Layer 4 of a small transformer language model trained on English Wikipedia (19 layers, counted from 0, width 128). Numbers have three digits each and are written without spaces.
Take only the direct path to the model's output, skipping the later layers: a vector added to the residual stream pushes a token's score in proportion to its dot product with that token's output vector.

Output vectors of the tokens that the questions are about. A number n stands for (n - 500) times 0.0023.
"rid": 641555398194236606737617575536667513519431268362469528397769612404300463541448552509454735599513528444181141444458652670390409483554800206389396741662566497445442616505538481627645243399631248508589506752427301542438579436602449750384452430585530544453454457513493794623332457414608407465604497364399505385434514667246509497379409462485518814608657671596404765421406587542250427430691
"erg": 499826564452260776491441435481758661690425132629456545620555586524465371293372570544499934705305421400454429448527504612175538528544503536399591614419440446343637564477628533626533279455454264335530637326314468533454687739384541641338464558467464702323502374426351367640452576350494572351537717634475448034648451619482309312340428319765629733540544569508717711537563414401611622516327
" Year": 237475413485294441326352787469472559397666374566334467490357493460492497623534485348386564485716558214531497690380509506531447860469763363729689626664561692364582557398521485433442573305610260418716515401590472493601457547469466743640550453493712830450379579311163550725516565460602433390497517529546362532404583621477291694450643616645539570265609417403345183477214329573619459578471
"ation:": 445284236569496501575611931622600397338449650589356828721778765829485632587279572455385596609364533521341464384134566653583479301467536328606567658415481425517723483745310799574463525163228623642591615375581745670422328500438601441236358350483519431363397435428506067530694409327654418412662521540483631320576432562443718628307496733388374157481286815202419621246418261549685394735823
" released": 214679459362616621525368327629226490705467439568634570361370666791451473283532716423443518398477573465586277585160617575363505757652507565320572282747485312826708544473490482494339273239642584432626787311402502365633430684551373563424532328544494494369388522273588261387498375485869697466698624596409522353530759538469416627449584632510468623637609535353329405641397448420438375709444
" —;": 471603341634548384378514636437478656566642615542488436499402645711445620544359403374653723270473517424425497506472685553516552610400680643529572641719604539625606439446371507352341451176383446524500418392488469472550214579634466561455500413721471503466330602451395252328378462327783485349398515598307433460391679568630659668434558725648465534433557625476279361522508203514453280676790
"yl": 375417417609612519346596420459703545328814366672623641403688290508309394430485589421702657206340405519546314696197309590607740495523201568326557567508591317482623607483483574652496425540358282692609456554488443323367471503507507455539431572481403747511541334452664556613397562382696306426395295504452573175458471587323324751363593537580454623719598708541354536577529647644409613522695
" B": 535413537481499463317434575651438484407285533518575322638562470473561281534554388453438477486512550520694463494584496476370529482459387529726479493544456485469592446429586585531499585621487401523530434515563585351536559588387464490610644671446449378501512728637552538529581443496591650528566631459532446555376432479519539579573465426464422535378452408410458467398556499418526318533425
" charact": 456437417538609626515429529642551548546702300565386608366439569609482504248372583293416403496562167512349270401459575760323569735553465483519313307588626513639588561418600564487564492456418448500772763532511328752452493404450732477318617374421794755403347560357455339557412550606610420472433395504418576529275613578290621616531401756255388547637390497496584583288373656443508507802504
"ma": 549538559383588595472581589478474549499629544366424568446711508380277329558353491457396464596349510709247231591369528587600448328429474321405393370386656200641645348421806364522455483600561657544590632562595359566722400294503566516610360499423812449467478440249256627443643579643769350416468368693499677406743515577623562457390370334631314637533534751375423672229439304606369595874683
"ce": 630306471632443410448595527614445574441308391362612372404779712537437501571531501501728400641598467473248701721312668698518455621570639346536790510423564609655424415481673836402345600274386373579325620512233640608410614498573478414556404563456390543525537354393647536695270549725585513446331287626342434379616574324466344456422353467335389175568474527586573497611382501549164490785624
"und": 473732489521401487574367559545532632548687427393729419455578446502665431637416640462494449525498502436591477255527726577619412378432584493655626535422384376612635369674533574676698430628331502491746531467413435608553051307563614515259125554422609457569528494536494295837212574416349490334287591420473645464568677580414399362377537633517538653635443537368383565350600489395494568376434
"ton": 235481449282566629559685455521521446518459280487502135487860552802369317425425395423687503525291491147240302600531491379367461636575564468392671365613366348599424467667347533514528703361589578531460421727669611594657414446646742399257410441273618483693489298313441504579297357633930529397324546746417707412580654658457449609442373443679416478535624702473579608470572713345297535665645
" International": 344642445372354461488444682699711582350566513443523537599584542367560467475421680449501582651481547443459496406518513346358445776503611455428624481481587329676497343407623665594407420308648335408626477485723478511577523474403616470464369435669456405461478468512519454652736297337664371406481537515357865575574359625594515592498460429642280318405587438423615308515282572461333633482559
"clud": 539391378733502528702549591474931749775478560476354306434624547694498402238538588551707458616635413484277435627188488665210441591405493292329647601245591438568380207655568654693536480518514332361701507635471646498518505430475518523278627464443328684260326510178418415427367558587723391393522636730362497270607838569436458580357319379693400430502493665516409633893474444396239556577443
"anc": 553275507824301639697397658486508439506401138480600675409442587675385658339359636444665888726445448607564372485578436496336409468423302533418746637347496621573568504704369576415496342318255387607540225450639358586375223500496554707547625860341787558451532311450396413677415438354307611333343492815426643445395828529509538364351426553574572385368537570487665566588438455467514440419662
"ished": 621510483604596746456333631590397552604396260377495733607563552866400726598426319547765839568203512573480440765277593611403215823288406187638608338805762655809658456607587776568549595175579614508481353423592603541464373522550670378335537579559436464647408396389636550394317577420415329421323411598222513097340439433431694586303414622490466462490358595407440381594024363609634429424426
"ange": 385164335570501716579477346519404659740396555370591616386489767645192526477350480327656565469579459571285310505457505445317414370547696519374724667510557373880401589156563602372453377344363510448631852318450472696579286491639481743582377646425539603434446414403650425667561429597471615447287539693339554345603435529271666582405514497340365464724685672316631531598667524328459638450482

Each question shows what one neuron of this layer's MLP adds at an activation of 1. A number n stands for (n - 500) times 0.0024.

n295: 433567581510432562457404589417552589396355630376410376416574462572375553477453594640535414536601531479472459607672460436556439510588448599495491518509545410473568597426458574537607591534392563370505564590700473528481683530414487335431485608442535424563548456505478393464439443369588491543670370493395381488489535413493632502398565488664555583490406444401555597483432514430582609565431
Which three tokens does it push up most, strongest first? "ton", "erg", " B"

n402: 720409302356463446468597440473411579568339561289423532672447625383552604392485547459381482302468479404566520426755462532479422664419518539618571695432640408512390535433481444444506461595510473485368604612583648559598517410587294682479472457412710500637347269426574351657675657512529601542365323422416494684465594484459608464500515482604526491484525275313479536522494503534374442537440
Which of these tokens does it push up most? "ange"

n216: 392432704488380542660540500446491344532545561535628408548581511626616503566489476512542467535519434629520583430426434558604532448524373521447594519609595533581486625586303458433430525465532520483470411480626634567315528430771449589351518549300333624520404413556376523302577375393427492539327411525585348404684569587589377410685517560426417423368453696367511718597463471478655337549527
Which three tokens does it push up most, strongest first? "ation:", "anc", "ton"

n380: 419506457701465581520507351371546395421456358488429473604472685568353381397642573438453584563456565491492609520250590460518449620466402417515402420434445505455443606643495593477654515397568548500236530469407503389477323692524547532516476458414443548421328471564573508566640573485540534605503553487508495530480485410521447541530434529603343661764548448511440542505508469554630429633578
Which of these tokens does it push up most? " released"

n412: 452577624494413443488415534601431555397457594609591482280597454506367628484573546588491457449386390621448470398542417474541421506436272758479560555602456555363479600538477495438500470347674414447511503489503540428492518518305500608558405486617582432635491679345422475514432495532513472430603388584658742572342609497611618567342470464520500429607534425533352653545598343305549589439446
Which two tokens does it push up most, strongest first? "anc", " released"

n60: 451460442503520689555388677435595480638545700466362422481489369547583618372514707339506517569487503519492482450531346604341626500468492545359364437547412364595554414466311492611622414477366392606676450534384424671553578515406572515656428583541410459550563491442543494411532562570422621569556530455608168402497505307620387642556525583376514453570509477460542637491475557591331342417424
Which three tokens does it push up most, strongest first? "clud", " charact", " released"

n84: 611439466586717325526569596651520541528540503512484423582550417469533357414347616719460593434528527455417547444585477529495539388588473436635382557476454622439541460307536545609381574343405303555604494573563618405393571541472556568505603333655417503537531621592457352552511559353368442609543489406486285611575484420430539503542497590489439296634561455442413602545675396425574503385511
Which three tokens does it push up most, strongest first? "ation:", " B", " —;"

n11: 622430620663441653427548553446618514323591369300264150517470453390407663563541681542626567596639435448608581533611340703490602579263621464590606621566555268521448653363493497510559316233697607493504588507572507367527653427641577688657451486526203398513468607566529500455363527544669620500365497355661493250382394650599364547500477445408646528427514577528456650314422449532425476534461
Which of these tokens does it push down most? "ation:"

n390: 399506515690580532500664673544500576450549494598396502386414415481513622445588687651522472505495542417487657703528497472556543558505415669406338385447503454571430391565471558533479288489444429437524527464585594538362472650393500500601532534601536562567421392340654540513358549585549430459374257431489370339582538484446460531538449461633596513532410435463412528580680411527535516466503
Which two tokens does it push up most, strongest first? "yl", "clud"

n227: 370434514595429503767453419589497534400390425287565508374560530436511591549472561590453497466611562534426359666585698425533379582539588527590439666462536626557364267520345692549500588480449415548654497592497532345475476595497268706461477418438467630423441341563366626412451478445497443479583541472557634518524443438474483495366563570392682535420446596520433641448378559595512551345619
Which of these tokens does it push up most? "rid"

n92: 484433571421660440549448497569543602471538479649404505542618607628571410586359600405457521495486630444600438460661590537446500248536462467495457574420396550324608520587470453526544377436541594342557587358495373559566416523540429403553648519556381525483563520419622515556338591526404449536371486510520459477394654447470453519485474570620472443616402409454565466552479444562427520587572
Which of these tokens does it push up most? "und"

n383: 470642737410411699419375547612420273534511659466470449494456445512446429622461565468270536616527483543467479407637491495400695330341352434495466411577469479494349430587581366530497566597548506671468485576503418612555617545378465418374457727549542558442355469373587535377480447531519466506486670439558506541613544660616699519447533248562404474572423450571539524425494370479406657489480
Which of these tokens does it push up most? "ma"

n50: 500267381509414418483503691505568475434583240539482587545474569393434484534519421567454650586441519634457593434494607500380531503513546486389561583616448418563384582416578571537685524415494460470511551432383537500463429462556482562568459462345417430615403329389816517464503543631539432425682521463483538367567547580553672407525463397466600413683566315467368442478465649428489604339427
Which two tokens does it push up most, strongest first? "ange", "rid"

n19: 505353484593290654523351469435638519428557407597449466559364519437539467590522842497448583625611423506454591500379529558530599591399608340452472348577442346614466494541368399562690516464435503566514506421520625606503452523320353611516464398532503588489603672595575438564466443532497439619530460408503505531382508598568531449523481495554373554604444348470604450511589495508332284599256
Which of these tokens does it push up most? " charact"

n370: 653566413667559344271474247517517575503587547423527458408516544523402455668473538446676441407560667652598393468557555455538443428595577450473565463403572514373429393397432540481421644627484370483511302475561569484552467441371544629348664536419486428511500725554633653559451638527532472344530373415511528520556661326371378364419581486535597623480354467438492583309486542458532483520520
Which of these tokens does it push up most? "und"

n220: 538429465299549359494409566476295354399527455277608489415559491566591512604467785503561635494486527470423451412497604682512534515595512654556557512450325553476428594551664375435494356610656394442559475446699550441432299683497466506494257470547372590467427500660421451442323551461286589497533719672485578544523410484444703595578583364513541472380427763576386545466375660429412463588506
Which of these tokens does it push up most? "und"

n83: 464587523547527462615451497503580548415570550607551525410495448415619503417536432375517423510465322348386517431472546374415438445561303405518357538475605651601425680463559411482593495588438490654427397390558478398572474296754376687599561476462557522438368351604352446439651550570527597445529553433441503300510543495589543392505403655424553478454574617415537531594409513582598535542619
Which of these tokens does it push down most? "ce"

n73: 466670495474333361457510606540559581522571606500414495558505537469476388541463472511409424349627556423500408500439735616721450659510598443476591554388527545522518559629434451668607555456373445579436294492497506578434429615624454545484632527451375489595587320462351354345425505423467430600556445632470398430508583570475527471268495346466643475649625586698406537489532443518598451519492
Which of these tokens does it push up most? " —;"

n346: 522665356507431680555391437357315510607560565518547685534506468600536601577636343368503509467609632528604297388407333629519714510512298623497518598491583400555616593526457497519409610620359691500520593235332573135450223613586515580474673371671586639475349484572518559464609519579631390547500372361441577383442531587533248443533525651433401427464445579497554490631360420458497588477563
Which of these tokens does it push up most? " released"

n417: 435391673260578516379301649683593469422512592442423535599419527542497537432445449297503649426691500419696503551626494391596554515509636640446416491417405254481301407423456654548494620190576320602487405543323386622440393618617503433586450515509458468560497428447391676540497485491442551435597440382431506446535663503532550753612554463698580680491466619469415448613470377358548593525513
Which three tokens does it push up most, strongest first? " Year", " —;", " International"

n49: 573497525607414401655631605517442640624491457452494503531568540388658579497426569443622511505495552490460376500541566481472270509444431648368579475570529579459657542459479410509296327465595577529482680448457329486489367438464530656390503340444514455534637462547454500303413451417464516537311416534346236373597520372631624403711392474774494560485474657482448460640655703519718515517497
Which of these tokens does it push down most? " B"

n167: 569485595527515324304613610534503624549618527484595446612573399652407578630647455530664517267478678356429457531441518467629441486344528515517619349578503545573475578523538503545252539393280506575426426520536482455517390350644541485480538411600421470542554422556425465317361440635467545427313506492477423590645600443370626489485365537437417650435491574540611509195565342535497573546622
Which of these tokens does it push up most? " —;"

n453: 418566683622487505404541489559392487544553492472458437422480503438381477572597404442590603409493593492267605490417551473543558580452487342495510685567482361443473444441455425437403485474633420360327556380651452450616357467669374556485655472398480359366597557621505445448458428596478543530464478437553544594581545640394424472479369505551515603610573864500526555492508490597583518580487
Which of these tokens does it push down most? " charact"

n451: 650615522390426743412631533469692487416631466598386392559491372615340526445685707497366454606572237340413503635510348506497477484520778631429595373648665533346470625554578439611445454417539283510461595456387552675317645658367584608286523414500472484416513461400476575445350610547569409450475555357536446477482368679549655500523435414286558513309551295379491507568516500593576439417503
Which of these tokens does it push up most? "erg"

n355: 614595525567538420509710441389416514459542555396497505357494534509636584475455750648654553583465569635497442606766524500483541396582410598497435330294471407465437372526412397480453480465587472459678518617614461472441403482588546444683541598511639568449425352588489380433444275455473614555429467373306580530637506401515488500473660555440514609441477686555608570400588268616431361417639
Which two tokens does it push up most, strongest first? "anc", "ma"

n1: 535497517601555540637550611473266407385365548559439514532451477543413633457597457337412598350565509611391647535548547451447534745459659601708427480459521503434247519500534555520451541361396497683414426453584682509506585440497379451396609473359556586620628461613441482606641512535497574428606763497582476506454581675543324567543494401568437604567539479446349532299373327354438367584235
Which of these tokens does it push down most? "yl"

n473: 492567563563513559461434427487568476476561431692513424538538551424518439530559405581404439444404531443415388609329492622566452537498600666432600288571612647295550708505409533467550406550562691492387573513375527545531455494508534406451450419472564535615481460476585585479473619428327553428464634454449627601415326663468479398405500417476467294654471558510360417351505445515600608450632
Which of these tokens does it push down most? "clud"

n275: 519680465408643561614513622475523511648574449534451606538331404520441506443417372480627606448400590528547437462557418508451526548402423408614376578465531433565447375511451559434583481520557607542474598439453538394530417628477405439687660618614583509497717404443589612537278372602585513503461413266546506620457386374494591399608486424576278710345375615353503464454517567447453381441729
Which of these tokens does it push up most? "ished"

n245: 432607606471438491473457397556481482456469432588410459445451558375592360537520698491488599532556559478551500564417502585429432466510621635601530452390434640413519564457493458429447467511520500505608688412310636427564443360624476420525472393594556570500574353463447588541498446480528487440424529335523464491478537507439572476526489477679498526488537580557473447521623300556472518332556
Which of these tokens does it push down most? "ished"

n242: 284458562557657394535463606323532406347586410507518529609429435566606424448434679407573403508551455437634468397490425535388581672586482503500381347529666531653600669259460631409457338616486382424781650494528385702500602394540523459389555424585449519447478555518545549381304281402560572615476547539577461598399512497568389518647482521350430754574537354348446635651533521511475631554388
Which of these tokens does it push up most? " charact"

n123: 497642581448312513605442630585612528444512441666378398638389446593308584403424382497494527334517331312500701661695602644530408457531551493363601456769528417509518468350522461287412449295569416491497573497294424652425520510560480519561444549500606579446439547528684594282576470500398545477555256542613561442600592500462563479497344534644598437399528402612488526758552334584634438589408
Which of these tokens does it push up most? " —;"